Layer 6 of a small transformer language model trained on English Wikipedia (10 layers, counted from 0, width 96).
In attention head 2, each number of a token's query is one row of weights dot the token's vector x plus its bias. The head spreads its attention over the tokens so far by the softmax of query dot key.

Query weights of the head. A number n stands for (n - 500) times 0.0016.
q0 (bias 0.002): 363,560,596,462,417,666,491,525,477,508,405,732,459,578,442,687,697,486,318,568,373,481,473,440,420,528,441,495,461,673,325,574,476,557,531,509,767,270,480,444,516,399,564,269,545,464,475,407,528,393,498,403,624,583,482,291,637,425,479,615,489,494,444,599,683,453,587,454,661,683,431,435,595,440,461,415,590,543,503,309,373,301,576,624,473,472,473,642,374,464,679,592,537,410,498,523
q1 (bias -0.045): 573,550,557,446,590,401,660,467,426,781,307,548,417,359,584,470,353,281,446,550,429,397,345,439,506,284,384,548,557,679,476,576,519,745,549,289,523,656,552,319,475,475,569,607,477,477,418,472,692,619,732,662,346,646,423,704,657,608,531,437,476,597,413,523,480,452,343,348,491,636,596,491,605,637,687,402,458,415,493,621,392,489,405,355,430,406,364,418,372,569,486,414,514,285,422,633
q2 (bias 0.064): 411,469,539,360,450,396,525,539,301,422,441,386,480,367,384,364,484,598,639,332,243,511,507,532,456,474,532,550,643,622,747,602,552,612,432,505,352,482,495,737,426,387,456,358,492,221,603,629,458,426,482,533,696,515,522,389,431,596,453,369,593,654,420,475,487,756,444,577,531,365,406,488,387,560,446,546,526,512,431,601,537,612,676,550,526,662,612,605,513,399,722,621,362,495,486,481
q3 (bias 0.050): 663,636,631,600,421,689,600,465,428,472,504,518,466,649,355,415,478,258,340,571,856,486,669,396,428,620,480,532,463,564,445,683,452,552,363,390,498,460,488,432,595,566,454,556,439,401,513,601,297,392,368,241,490,605,569,488,502,511,684,428,541,450,449,644,506,769,520,482,321,485,450,455,502,437,383,391,571,514,569,464,569,628,461,410,311,591,342,552,626,414,548,556,374,659,538,501
q4 (bias 0.014): 500,586,482,442,258,452,537,497,464,656,639,263,723,544,270,537,553,682,540,533,509,563,438,378,392,476,739,489,553,541,583,421,579,511,505,470,496,316,528,656,549,534,503,416,411,394,374,472,437,441,466,483,517,539,614,531,282,543,489,372,637,554,559,444,644,585,515,650,461,495,428,351,368,606,557,572,518,528,407,444,532,444,470,468,677,450,617,590,399,545,576,430,229,620,650,360
q5 (bias 0.011): 548,661,488,326,513,451,391,417,479,600,366,535,417,463,590,629,451,548,430,402,668,635,582,320,763,439,548,464,407,516,559,369,613,654,643,604,517,283,448,500,589,567,424,482,593,219,449,627,648,418,436,554,540,557,552,545,333,585,408,539,581,461,557,465,775,601,476,464,434,501,338,417,525,555,482,436,556,487,431,608,601,404,648,532,409,550,535,373,500,474,549,354,422,554,283,502
q6 (bias 0.019): 533,500,579,550,479,594,664,300,418,407,292,539,552,310,614,568,655,418,497,540,422,599,334,391,552,544,581,572,408,562,367,338,550,546,589,650,394,352,347,387,616,376,556,621,389,592,353,598,679,525,405,628,694,685,358,445,523,430,580,533,260,473,431,734,508,517,419,376,406,529,514,611,499,567,443,539,332,550,494,413,627,430,620,503,370,620,424,379,346,370,521,667,619,411,555,582
q7 (bias -0.028): 566,368,528,697,468,523,506,445,615,486,662,602,565,534,438,845,492,320,395,587,530,334,515,505,458,617,409,536,489,481,740,381,506,396,489,386,644,275,642,371,494,612,646,462,515,601,297,436,238,523,468,410,592,477,479,561,637,287,476,572,416,632,491,492,425,492,360,649,464,596,470,616,474,451,408,468,433,500,556,416,454,533,450,410,430,235,471,732,377,306,636,440,534,574,478,589
q8 (bias 0.009): 418,445,522,511,502,487,620,242,648,406,370,343,387,278,659,237,432,464,431,457,549,274,732,592,487,437,497,582,774,528,433,663,628,413,408,434,342,552,506,475,379,679,485,499,672,392,396,639,529,717,563,441,609,331,621,597,145,543,783,453,506,444,493,559,575,536,519,610,456,298,301,442,339,637,456,530,457,607,435,608,727,560,645,364,601,660,425,353,470,629,378,422,383,518,501,796
q9 (bias 0.007): 636,430,741,519,539,631,645,374,528,413,444,394,482,542,532,439,481,621,486,520,453,605,444,408,459,523,483,436,486,459,710,486,457,506,564,545,527,615,459,281,496,347,548,760,498,712,373,485,545,481,570,344,371,417,527,442,537,583,600,504,597,603,650,460,412,447,612,599,488,402,400,372,679,253,297,257,431,528,606,516,599,543,353,252,536,473,573,445,377,652,728,647,553,459,636,468
q10 (bias -0.052): 453,470,510,572,246,411,492,336,296,402,592,216,464,308,498,332,454,622,557,232,676,549,553,454,665,601,651,644,718,524,392,516,385,569,481,506,471,517,511,722,547,566,254,582,502,282,595,506,416,531,290,539,411,597,815,502,336,530,540,457,389,500,355,423,583,508,528,540,519,472,294,527,483,331,648,719,494,632,472,972,583,746,471,540,494,594,620,467,522,692,145,437,509,428,477,541
q11 (bias 0.017): 523,383,710,656,519,614,393,273,462,423,607,704,630,538,459,500,673,360,347,465,518,373,630,497,415,620,401,473,434,461,590,323,580,369,298,266,749,333,392,617,450,623,488,623,599,625,384,323,327,523,648,559,579,635,461,576,812,618,438,443,569,491,622,387,397,549,485,445,592,613,579,361,564,555,226,440,568,295,811,211,491,382,575,461,614,583,431,577,444,341,677,629,587,391,594,373
q12 (bias -0.034): 430,408,496,328,530,608,583,466,708,578,488,408,617,485,315,572,484,597,520,271,405,639,385,459,602,617,441,545,327,508,359,519,493,403,517,573,539,477,586,493,507,636,305,728,386,348,312,515,544,546,516,617,647,511,522,227,530,535,542,534,654,610,469,606,341,426,475,376,720,382,455,747,604,239,418,530,541,564,497,331,541,453,531,381,586,489,585,426,525,515,563,553,526,513,673,699
q13 (bias -0.024): 485,464,563,447,485,620,419,602,619,527,312,311,350,518,339,546,589,534,592,452,432,606,273,504,566,546,444,472,558,552,590,399,463,590,642,468,456,535,489,495,447,464,615,698,540,559,396,671,547,457,245,546,532,561,640,415,609,664,517,440,554,434,436,422,612,549,696,466,248,709,565,336,646,415,486,312,483,675,561,493,648,657,269,403,568,250,372,705,332,464,444,500,463,460,451,506
q14 (bias -0.029): 314,607,383,537,425,547,493,627,565,488,372,502,336,386,553,592,577,706,474,136,351,784,308,353,418,363,664,498,527,466,368,440,482,519,688,638,286,400,516,317,550,551,432,532,668,549,472,592,451,378,399,517,403,484,556,565,656,468,601,554,519,520,456,509,429,392,400,516,535,499,597,525,541,646,482,537,546,359,397,640,483,565,490,472,596,669,552,507,556,631,270,688,504,545,459,703
q15 (bias 0.019): 452,410,543,487,574,660,441,460,471,421,319,500,512,585,582,547,769,535,607,613,534,425,577,554,419,625,567,474,331,357,496,447,662,654,573,525,603,493,601,584,571,498,589,544,417,347,314,513,453,487,463,631,634,544,584,461,433,432,407,217,578,583,462,396,287,379,557,595,522,475,663,448,441,515,500,622,227,443,411,463,444,600,488,202,683,448,776,477,392,373,533,456,539,497,737,663
q16 (bias 0.031): 679,513,496,374,351,409,491,422,558,771,543,189,342,446,474,417,551,660,418,280,583,596,481,669,429,632,490,406,765,471,650,627,563,456,593,486,314,734,577,484,571,598,373,629,587,439,466,518,462,269,306,522,349,530,637,401,294,256,435,282,231,480,568,544,610,428,278,489,823,398,436,440,319,537,658,469,522,382,303,599,455,572,502,338,494,597,726,562,449,477,470,604,675,413,600,637
q17 (bias -0.040): 522,519,457,475,557,417,222,487,570,466,605,542,487,695,394,507,579,371,489,357,650,127,530,494,685,573,510,378,550,355,510,469,543,375,389,558,377,572,410,591,603,435,412,274,412,518,752,508,519,658,523,463,643,593,404,374,458,376,642,540,494,488,391,498,431,429,500,600,709,440,609,439,428,548,497,543,517,541,505,577,545,321,534,469,651,640,484,221,502,477,417,371,588,589,540,591
q18 (bias 0.024): 614,508,367,591,234,576,654,662,452,506,371,451,242,520,499,656,495,512,526,480,451,516,524,519,453,379,446,593,679,383,505,386,527,624,372,438,604,585,448,304,476,612,665,526,550,361,578,518,594,195,426,480,451,566,455,721,362,520,484,581,377,558,489,530,429,574,425,484,667,638,572,428,557,597,575,531,725,290,506,484,515,469,504,678,459,598,600,563,493,508,396,386,519,691,463,360
q19 (bias -0.018): 498,448,527,562,645,553,326,547,628,487,349,630,648,583,576,524,221,420,460,501,581,435,496,515,526,443,421,553,539,590,358,554,515,554,591,588,631,309,388,611,378,627,454,415,607,374,523,443,606,566,609,305,406,499,326,540,574,542,553,517,583,573,608,462,522,323,335,468,552,476,520,566,538,346,369,512,438,621,425,650,389,502,325,573,280,619,436,438,489,489,588,565,608,472,492,499
q20 (bias -0.002): 589,642,434,499,625,475,501,438,412,582,558,456,346,638,372,505,637,507,273,493,577,508,492,443,562,495,449,668,554,865,330,400,547,521,422,542,487,474,667,337,467,581,439,484,575,403,476,700,447,398,373,717,552,550,518,479,469,548,340,624,514,346,419,523,329,472,606,418,570,559,579,473,478,495,570,481,507,409,459,454,516,555,304,532,271,518,516,575,554,477,537,617,545,502,479,469
q21 (bias -0.013): 514,418,648,612,595,352,445,450,385,771,513,621,469,387,464,410,760,405,602,556,508,411,464,399,386,585,523,446,365,647,526,649,762,462,468,551,500,382,445,556,466,549,615,459,426,451,452,390,560,552,598,401,437,438,437,486,545,513,350,610,583,555,362,537,352,436,641,302,532,432,529,644,464,278,584,541,441,429,341,378,557,508,424,491,488,422,663,715,482,623,456,415,635,589,671,425
q22 (bias 0.016): 605,596,391,359,650,604,421,527,530,523,542,399,504,637,485,666,649,508,652,595,519,305,502,442,305,566,468,417,436,475,639,505,576,483,521,579,563,466,602,366,580,531,573,329,582,515,350,391,471,393,544,599,463,427,509,315,511,378,589,634,551,470,556,404,490,607,337,659,615,591,490,425,377,451,650,368,563,522,635,621,374,519,462,357,549,334,500,652,397,369,578,577,431,421,591,351
q23 (bias -0.007): 643,493,482,505,398,572,398,607,389,532,494,359,423,521,722,304,451,601,554,443,500,611,211,503,723,288,452,554,564,498,596,568,372,592,471,525,464,613,640,593,486,648,383,426,399,456,504,347,604,462,550,530,447,456,606,545,454,533,520,537,553,418,474,466,683,392,456,482,542,420,602,493,483,430,572,658,621,575,457,655,358,464,392,494,579,284,559,660,292,563,356,323,497,443,387,727
q24 (bias -0.032): 450,645,681,554,578,452,503,503,514,346,330,508,654,324,475,426,410,420,591,297,419,554,337,434,511,295,419,455,425,735,421,636,541,448,468,527,600,731,645,707,449,675,488,497,341,470,584,428,329,520,443,625,559,497,464,718,469,519,460,460,682,378,578,637,655,426,371,392,667,509,588,453,606,484,376,407,524,546,519,490,538,556,648,519,447,402,630,349,507,644,553,360,679,405,408,548
q25 (bias 0.013): 551,607,447,551,394,312,529,419,542,379,509,575,457,446,625,487,501,584,488,744,535,355,319,582,501,545,543,473,481,523,483,587,799,296,398,452,476,493,626,471,513,523,580,421,561,465,533,488,624,614,415,498,543,454,662,383,447,497,503,496,612,499,550,491,383,567,566,446,446,473,545,432,563,445,499,264,646,500,511,456,284,504,675,374,345,497,539,590,644,417,522,402,418,600,622,496
q26 (bias 0.041): 529,594,533,683,492,540,543,519,436,602,584,456,401,453,407,549,506,532,530,619,546,435,495,622,534,588,379,458,568,519,496,431,372,446,479,403,495,403,509,548,496,610,606,568,437,576,582,613,574,497,557,457,467,566,501,487,347,358,458,311,535,428,616,554,318,619,476,686,617,463,497,562,452,572,448,450,642,430,449,549,327,314,495,632,531,477,476,328,341,434,530,427,503,484,647,444
q27 (bias -0.039): 330,445,621,371,543,454,610,376,593,604,458,377,486,509,486,400,475,513,411,658,399,534,371,545,649,546,721,485,345,509,223,326,582,417,505,448,598,458,398,439,613,366,587,547,484,422,423,430,535,409,445,545,464,525,411,417,547,476,520,875,555,594,469,759,517,488,420,448,464,531,524,354,549,304,589,639,540,310,523,531,539,599,514,623,367,495,413,635,578,448,558,455,574,570,630,672
q28 (bias 0.014): 398,323,467,584,489,536,347,518,504,671,350,577,462,569,656,649,453,636,609,450,345,513,548,494,512,541,474,542,463,626,434,625,687,411,545,376,453,320,536,464,503,410,670,516,317,420,720,148,389,447,637,596,667,631,437,623,601,345,598,585,502,533,412,617,429,153,562,613,538,605,521,474,520,540,429,366,255,453,553,657,338,470,699,363,544,517,373,495,499,395,340,457,523,543,659,541
q29 (bias 0.006): 743,521,601,304,350,422,567,635,442,562,594,424,694,417,611,606,397,592,533,469,426,585,548,522,465,571,557,279,259,772,652,329,539,229,548,460,567,227,539,574,384,499,448,290,409,454,419,524,436,614,314,586,536,359,553,527,490,500,540,443,426,442,470,412,674,499,413,679,442,647,641,539,475,347,531,387,462,336,487,410,551,471,539,632,643,362,471,348,724,637,484,436,395,549,569,672
q30 (bias -0.016): 227,560,373,433,392,495,550,602,318,468,641,688,447,612,744,567,519,403,481,335,580,649,606,603,294,404,611,378,594,519,510,375,350,360,553,677,515,511,502,505,708,460,530,408,436,396,555,596,494,486,530,551,542,474,699,469,416,471,692,475,579,520,515,512,472,480,454,391,403,558,426,540,427,482,579,472,303,325,421,681,561,592,520,385,598,433,603,603,654,445,394,512,601,375,408,464
q31 (bias -0.023): 501,442,491,429,568,504,691,416,664,486,718,605,568,481,494,647,555,225,562,559,361,355,316,435,372,734,498,533,394,441,481,547,579,535,363,371,535,635,618,445,513,449,539,612,354,627,458,504,632,338,614,543,277,431,495,472,521,347,493,514,583,381,603,581,650,253,452,402,561,478,422,298,458,564,511,506,539,589,598,442,347,355,335,652,553,518,559,666,619,445,497,533,552,469,404,483

Each question shows a short text with each token's key, already scaled and adjusted for position as the last token sees it. A number n stands for (n - 500) times 0.003.

Then comes the last token's vector x. A number n stands for (n - 500) times 0.0077.

0 " the": 262,486,835,582,535,711,401,268,626,432,785,196,366,495,525,420,688,279,553,429,508,492,437,721,559,430,618,416,416,408,434,316
1 " ": 221,564,726,483,531,657,375,264,715,400,918,39,413,594,624,301,746,350,499,397,442,435,401,744,656,431,581,413,380,508,463,419
2 "1": 271,502,718,512,557,611,352,275,707,407,870,138,414,569,588,332,718,323,456,376,486,469,430,765,636,482,537,414,396,481,416,440
3 "4": 237,498,777,506,532,632,345,249,766,453,838,171,414,559,534,390,801,330,384,409,488,468,511,707,625,564,536,420,321,516,403,445
4 "th": 263,551,755,495,552,665,368,235,689,416,854,216,415,617,612,390,778,291,417,407,550,490,440,729,575,477,539,367,340,497,437,366
5 ",": 250,542,773,446,528,625,326,238,670,478,881,170,398,576,620,345,757,291,507,433,479,395,410,765,620,469,572,356,441,445,487,349
6 " ": 208,579,689,472,522,612,369,280,714,440,911,56,424,612,608,298,730,381,495,397,431,383,399,745,629,401,613,398,383,487,469,369
7 "1": 246,528,703,504,533,588,342,289,713,446,847,139,409,590,566,307,688,344,455,378,460,405,441,747,604,467,548,403,392,459,417,403
x: 643,450,638,622,641,508,517,513,550,500,672,530,458,372,660,519,394,622,446,561,408,456,566,506,503,656,470,293,339,463,453,567,557,587,628,385,319,667,510,460,519,509,586,508,482,505,513,534,523,325,576,621,488,443,662,462,557,260,535,324,520,476,614,474,518,801,730,719,409,417,485,259,473,539,351,544,617,423,344,464,480,393,417,546,387,606,379,495,444,367,685,295,424,417,549,391
Which token does the last token look at most? 3 "4"

0 "6": 262,493,845,585,538,708,403,274,645,433,771,203,366,486,510,424,686,301,542,436,509,476,454,719,556,426,608,411,402,400,437,317
1 ".": 233,547,812,431,498,680,371,273,723,430,848,171,385,546,613,368,765,285,480,459,455,394,485,785,594,438,554,422,408,409,428,406
2 " The": 303,499,750,491,529,642,355,214,675,431,880,173,377,618,594,422,779,355,542,385,498,444,468,794,592,462,630,399,468,419,417,310
3 " family": 329,460,819,599,537,626,400,258,710,444,842,178,411,587,523,372,764,300,529,361,505,442,458,746,596,498,648,424,413,422,425,405
4 " moved": 335,448,807,554,553,591,319,241,630,426,792,225,420,539,535,344,716,281,554,432,450,464,445,733,607,425,566,332,364,440,452,408
5 " to": 311,579,777,476,553,658,339,249,627,426,853,148,450,528,542,363,697,296,555,488,466,515,400,756,615,448,607,402,397,411,395,397
6 " U": 343,590,781,519,516,668,427,229,628,441,802,108,428,590,573,429,608,295,504,411,495,532,444,731,659,461,551,461,443,404,474,322
7 "tic": 334,650,771,491,467,760,452,301,638,471,788,217,492,570,590,406,656,262,526,434,483,558,432,644,640,415,499,496,413,445,533,357
x: 561,458,637,578,686,527,506,559,549,511,446,659,432,307,650,424,527,589,629,636,394,434,592,267,468,443,412,343,289,494,477,676,482,582,613,360,608,621,462,581,446,535,454,543,494,366,500,663,348,251,669,578,546,609,568,581,568,270,395,446,484,620,533,453,431,668,625,728,432,335,520,603,444,364,420,491,629,402,462,493,604,489,441,572,441,532,475,505,475,242,609,448,368,537,516,364
Which token does the last token look at most, and with what share of its attention? 0 "6", with about 70%

0 "di": 272,505,840,596,537,716,403,270,617,427,776,194,361,499,512,415,683,281,552,438,512,491,449,711,561,422,601,422,412,408,446,312
1 "vision": 265,536,831,621,545,716,374,302,646,437,843,202,404,547,515,391,752,248,530,439,561,442,450,700,649,474,590,393,358,471,434,337
2 " (": 309,556,727,584,530,639,398,246,695,378,825,170,403,498,648,340,806,287,586,431,525,468,430,743,625,388,563,431,409,368,451,380
3 "based": 306,535,797,548,466,650,432,256,693,388,811,236,416,462,551,358,818,306,566,346,478,501,371,707,625,400,643,350,371,337,447,446
4 " in": 329,571,723,494,491,635,438,154,653,406,881,153,368,489,636,367,784,279,614,383,487,511,328,704,614,430,571,422,441,351,435,465
5 " Hall": 367,627,800,549,490,629,483,168,624,485,812,223,391,550,532,393,707,293,588,398,506,482,434,701,674,453,581,438,405,313,407,421
6 "e": 420,732,728,466,491,613,485,213,597,411,808,199,469,554,610,360,714,262,552,401,429,538,375,739,662,377,512,467,405,368,487,428
7 "/": 318,652,758,522,444,667,455,184,681,427,792,174,410,491,570,330,759,321,573,488,461,531,396,662,623,442,534,478,389,357,451,397
x: 654,475,662,634,507,379,477,481,516,606,469,632,332,265,659,514,603,464,603,602,407,472,437,443,557,552,321,346,395,496,354,710,506,592,618,600,454,573,441,390,428,557,496,387,401,431,433,549,475,210,722,606,513,436,522,613,605,375,499,403,465,511,667,443,514,734,719,661,472,292,456,360,547,507,433,568,635,354,394,397,499,448,558,616,466,528,395,463,506,394,593,561,470,548,591,343
Which token does the last token look at most, and with what share of its attention? 5 " Hall", with about 40%

0 "\n": 278,483,845,578,550,705,390,270,610,420,761,181,373,482,524,426,691,293,551,436,506,495,464,729,555,427,603,425,414,406,444,313
1 "==": 286,480,813,504,507,679,351,251,610,413,806,146,376,514,586,385,799,307,527,447,426,469,460,771,609,434,563,463,447,430,462,348
2 "Early": 325,479,798,579,603,642,309,251,626,397,813,276,378,498,500,437,770,319,503,380,465,525,473,718,625,471,587,385,398,465,415,355
3 " years": 280,470,769,555,612,628,294,277,652,465,834,232,375,460,478,433,810,291,525,383,465,459,502,717,601,452,612,394,414,440,396,379
4 "==": 277,515,762,507,562,650,344,257,602,453,810,203,362,510,523,401,813,325,501,456,420,445,436,798,645,392,575,449,418,444,429,357
5 "\n": 303,539,728,498,578,640,326,251,522,442,762,179,399,548,563,410,818,298,512,452,479,520,561,832,622,434,542,441,445,424,406,397
6 "\n": 311,496,794,482,575,631,340,255,536,385,800,102,445,534,586,381,771,310,477,416,469,544,563,807,579,432,575,425,447,449,455,384
7 "C": 335,570,788,483,562,632,339,229,584,433,789,161,399,521,586,447,679,315,501,360,458,507,514,743,579,473,556,470,405,494,490,298
x: 664,465,616,697,659,523,490,564,515,506,685,577,394,404,597,365,487,499,484,507,418,508,461,478,500,582,529,300,366,505,446,566,538,548,650,449,358,589,509,487,525,709,636,389,347,309,554,541,633,168,533,591,604,480,601,527,658,329,382,350,633,529,460,374,451,714,649,643,483,505,458,408,514,393,331,580,540,327,309,512,529,490,451,544,483,592,475,496,436,400,653,312,460,560,548,415
Which token does the last token look at most? 2 "Early"

0 "1": 263,492,845,579,542,703,399,275,639,430,771,198,367,485,512,428,684,298,538,437,504,483,454,720,557,426,610,411,408,401,439,318
1 " km": 283,487,845,497,521,694,396,203,698,432,744,177,414,560,510,442,736,302,492,454,504,381,515,730,587,478,617,333,269,462,408,366
2 " (": 265,546,677,503,528,654,422,228,661,421,829,140,476,534,642,391,726,350,511,444,466,401,394,805,605,380,566,416,332,399,450,355
3 "9": 265,532,687,486,505,604,434,175,705,442,775,138,500,502,551,424,717,358,477,373,455,483,388,765,655,458,586,431,311,370,474,489
4 "2": 271,541,718,446,509,589,451,186,631,392,824,155,472,502,586,414,724,371,459,374,492,522,383,772,582,475,522,469,249,424,521,488
5 ".": 243,569,760,393,462,653,438,174,699,426,837,163,464,511,610,414,752,327,486,441,480,433,419,769,588,443,545,463,354,353,462,455
6 "0": 222,579,657,477,496,572,461,169,712,421,840,174,524,548,565,483,753,397,444,436,466,510,426,818,645,424,583,522,348,405,419,464
7 " mi": 273,526,810,470,473,661,507,139,674,432,737,140,457,526,564,444,764,346,472,459,466,446,459,714,558,434,545,432,314,401,419,425
x: 605,493,594,601,565,468,446,477,597,571,532,527,421,333,657,490,567,467,492,521,430,572,370,477,517,689,410,268,395,479,360,494,457,657,590,597,365,573,521,499,544,657,675,568,534,369,398,532,514,246,533,641,518,461,558,471,554,361,441,368,689,457,721,266,410,622,637,740,548,329,476,529,512,565,299,657,575,314,463,487,473,411,540,553,431,613,367,337,382,427,706,521,409,528,579,395
Which token does the last token look at most, and with what share of its attention? 1 " km", with about 60%

0 " State": 273,496,843,595,537,719,407,268,634,429,778,207,365,493,513,416,677,291,553,434,511,487,444,715,554,429,604,423,402,403,430,313
1 " Assembly": 300,539,882,631,549,686,369,233,704,451,846,249,377,578,473,357,729,274,535,380,554,445,452,728,665,451,563,408,337,444,410,366
2 ".": 316,574,798,438,545,675,343,285,657,389,810,213,346,515,609,338,759,287,550,454,454,432,465,807,647,427,539,431,433,424,433,408
3 " He": 336,559,747,481,531,654,330,233,656,455,809,172,303,623,626,409,720,379,521,424,449,491,447,800,635,424,552,337,515,501,457,304
4 " wrote": 313,499,829,595,490,630,309,356,624,404,812,255,365,487,475,322,735,299,541,435,475,452,527,695,596,401,583,361,400,403,440,385
5 " a": 272,565,727,509,476,614,378,282,645,346,850,214,361,594,573,433,743,243,549,360,472,442,486,729,568,405,580,410,482,424,472,370
6 " historical": 292,471,767,606,542,692,403,342,678,396,844,236,376,539,464,375,759,272,554,335,510,432,493,659,586,433,628,396,365,454,430,399
7 " essay": 285,471,816,580,525,669,371,303,664,416,788,276,320,541,432,394,766,287,557,342,505,412,450,675,609,422,566,368,350,439,433,443
x: 570,426,628,620,669,555,393,476,492,506,651,611,442,398,685,595,427,577,507,595,530,561,523,501,383,604,392,365,310,457,443,589,523,469,510,481,460,565,605,506,390,594,534,412,531,514,494,530,366,133,536,549,529,497,685,586,601,368,469,412,424,474,630,452,346,663,668,851,390,231,432,511,569,496,463,709,565,251,486,459,444,440,423,562,457,494,421,494,517,414,659,467,418,529,470,427
Which token does the last token look at most? 4 " wrote"

0 " |": 268,500,835,583,534,718,408,282,631,426,762,198,363,479,522,421,683,299,558,444,500,472,444,723,560,422,619,409,408,391,444,309
1 "\n": 270,516,801,474,517,662,337,208,597,406,851,75,399,592,626,372,728,304,526,427,474,444,501,791,588,439,555,374,379,433,516,338
2 "|": 310,510,792,464,517,668,363,290,660,421,833,170,448,521,625,472,787,300,508,431,433,447,514,785,654,478,636,381,392,426,517,354
3 "---|---|---|---|": 274,518,752,498,548,696,402,293,651,409,769,161,354,584,585,441,759,364,498,411,499,430,490,767,672,419,614,332,377,463,511,326
4 "\n": 283,499,764,428,512,621,386,217,515,394,850,60,428,558,626,448,741,368,494,444,492,476,488,803,591,418,576,381,402,428,485,372
5 "|": 324,494,788,437,550,654,368,284,636,411,836,163,476,513,637,509,802,317,492,419,455,485,524,791,649,480,647,387,408,432,514,369
6 " ": 274,514,788,358,592,634,368,291,652,290,898,59,515,497,618,452,735,415,465,375,435,524,450,790,681,421,619,408,448,537,498,387
7 "1": 293,467,781,394,617,616,342,284,629,304,872,132,483,496,583,464,720,367,434,351,476,543,466,801,664,479,559,417,427,537,465,403
x: 716,435,633,636,628,419,496,541,482,461,571,561,460,349,643,480,431,658,533,527,452,431,526,491,521,608,550,296,356,523,432,625,606,573,629,433,370,551,545,635,447,570,606,434,473,439,540,571,512,350,564,684,582,410,660,396,599,286,400,248,600,445,552,451,494,798,647,687,515,343,537,348,436,498,416,622,529,342,272,438,401,441,450,606,461,564,467,509,490,367,650,279,381,443,554,404
Which token does the last token look at most, and with what share of its attention? 7 "1", with about 40%

0 " ": 268,502,833,581,544,717,408,266,631,429,770,183,367,496,527,419,684,288,547,435,497,484,443,716,559,421,602,418,416,410,447,316
1 "1": 237,541,756,502,557,637,344,277,705,389,873,127,397,554,586,341,710,295,465,396,471,447,439,760,624,459,545,393,370,480,467,395
2 "0": 165,562,768,493,512,627,353,262,768,402,863,152,396,572,506,424,776,330,445,434,465,449,492,764,602,508,571,409,368,493,382,418
3 " the": 242,517,737,503,496,695,381,236,667,435,928,157,365,631,617,427,784,305,505,413,517,444,460,745,580,490,588,370,420,452,515,330
4 " younger": 320,474,775,591,543,651,413,306,708,434,842,242,468,575,525,387,778,311,481,343,506,456,416,718,641,511,643,342,411,419,396,384
5 " Clark": 352,554,777,603,551,679,406,225,631,487,836,201,443,580,523,401,687,293,515,386,527,423,432,721,563,530,550,412,423,390,471,352
6 " attended": 334,491,821,595,544,652,283,252,653,467,774,235,475,563,505,360,714,311,552,457,508,434,481,677,606,478,587,330,357,384,392,387
7 " the": 359,531,671,499,553,686,395,250,619,443,864,166,456,590,563,402,684,301,495,450,491,504,413,803,645,466,610,413,420,405,445,376
x: 652,459,541,685,606,583,563,496,563,416,600,541,551,297,646,502,413,520,359,562,477,505,537,455,452,578,402,410,396,490,401,590,560,538,637,495,433,604,443,634,397,541,588,412,428,388,502,473,457,242,505,502,545,461,607,482,603,342,553,284,681,524,614,430,544,968,651,628,508,380,494,501,510,510,426,549,540,443,385,309,473,372,467,633,396,466,549,434,449,372,706,431,470,567,419,274
Which token does the last token look at most? 6 " attended"

0 " with": 266,492,836,589,534,716,403,279,621,426,772,201,371,480,521,416,681,282,562,440,508,493,439,713,561,428,611,422,407,406,432,314
1 " his": 261,490,776,557,493,681,366,269,669,457,877,175,351,593,575,368,746,246,524,384,483,518,438,764,616,450,567,331,424,443,432,346
2 " father": 319,509,765,644,524,654,371,322,662,429,839,216,409,597,539,354,761,311,496,401,549,450,416,708,632,516,643,403,405,423,386,392
3 " to": 297,565,816,565,522,692,345,246,641,408,834,171,406,515,623,320,707,258,556,412,516,468,361,685,624,442,580,419,467,446,435,395
4 " Green": 348,639,762,612,566,709,444,262,601,429,848,160,444,629,553,374,663,272,534,409,519,505,406,747,646,464,569,474,395,402,407,359
5 " Bay": 402,576,789,614,567,714,420,242,629,475,787,158,484,582,571,325,652,297,566,466,525,509,446,671,587,474,513,503,349,410,430,363
6 ",": 361,559,756,479,567,686,319,266,635,470,801,179,449,570,622,315,679,282,548,507,506,525,413,776,646,433,568,432,421,410,420,372
7 " then": 367,517,749,536,486,658,297,317,645,403,817,178,397,550,612,300,720,353,498,448,494,494,432,752,645,401,619,384,446,413,443,373
x: 713,527,633,661,598,603,466,566,566,601,672,582,439,424,616,484,548,525,534,603,515,439,546,528,562,686,467,439,445,512,452,459,343,514,632,423,356,586,511,586,575,524,590,451,419,465,517,436,415,227,548,491,503,437,642,514,590,216,527,359,681,515,650,468,379,760,661,727,404,391,401,393,477,494,350,479,655,439,394,409,427,368,611,529,267,491,433,490,454,355,603,364,435,517,386,325
Which token does the last token look at most, and with what share of its attention? 2 " father", with about 50%

0 "K": 275,498,849,595,533,719,407,266,633,432,772,194,363,490,516,429,677,299,548,440,509,489,452,711,547,424,604,422,415,400,446,306
1 "el": 298,664,824,514,534,704,372,252,660,475,887,119,394,639,610,396,730,262,497,409,436,471,436,807,603,416,518,400,439,469,492,366
2 "me": 298,620,783,561,476,683,414,251,665,504,859,90,404,591,586,413,713,253,573,467,487,427,462,674,565,422,560,387,418,412,523,307
3 " |": 275,567,736,562,557,686,330,224,663,390,848,157,423,560,608,356,776,334,530,493,514,416,458,763,630,388,606,389,393,373,478,378
4 " +": 291,518,816,570,545,766,369,282,730,374,802,167,368,505,560,377,695,311,541,437,453,381,479,729,610,473,603,379,386,435,472,404
5 " ": 278,569,667,498,506,674,448,294,712,338,874,109,381,570,626,358,693,401,535,418,423,439,410,753,578,397,554,424,361,480,514,415
6 "1": 292,512,684,540,520,652,384,274,716,363,837,163,378,550,589,376,669,353,481,411,473,459,439,768,590,467,520,434,379,459,456,446
7 "9": 227,523,725,525,517,693,371,259,784,427,798,163,370,537,503,402,749,346,443,445,451,471,485,711,577,528,528,436,308,480,443,447
x: 699,507,756,602,659,476,473,531,604,396,542,585,417,329,644,446,501,535,544,537,548,430,556,418,453,549,495,302,312,501,470,570,517,573,565,481,495,560,516,604,459,538,585,469,582,498,506,706,587,292,601,573,436,510,680,500,565,264,567,444,470,405,558,322,529,711,664,711,400,289,443,362,405,488,441,547,583,296,421,575,381,343,537,519,487,578,471,510,512,251,667,504,260,429,499,367
Which token does the last token look at most? 4 " +"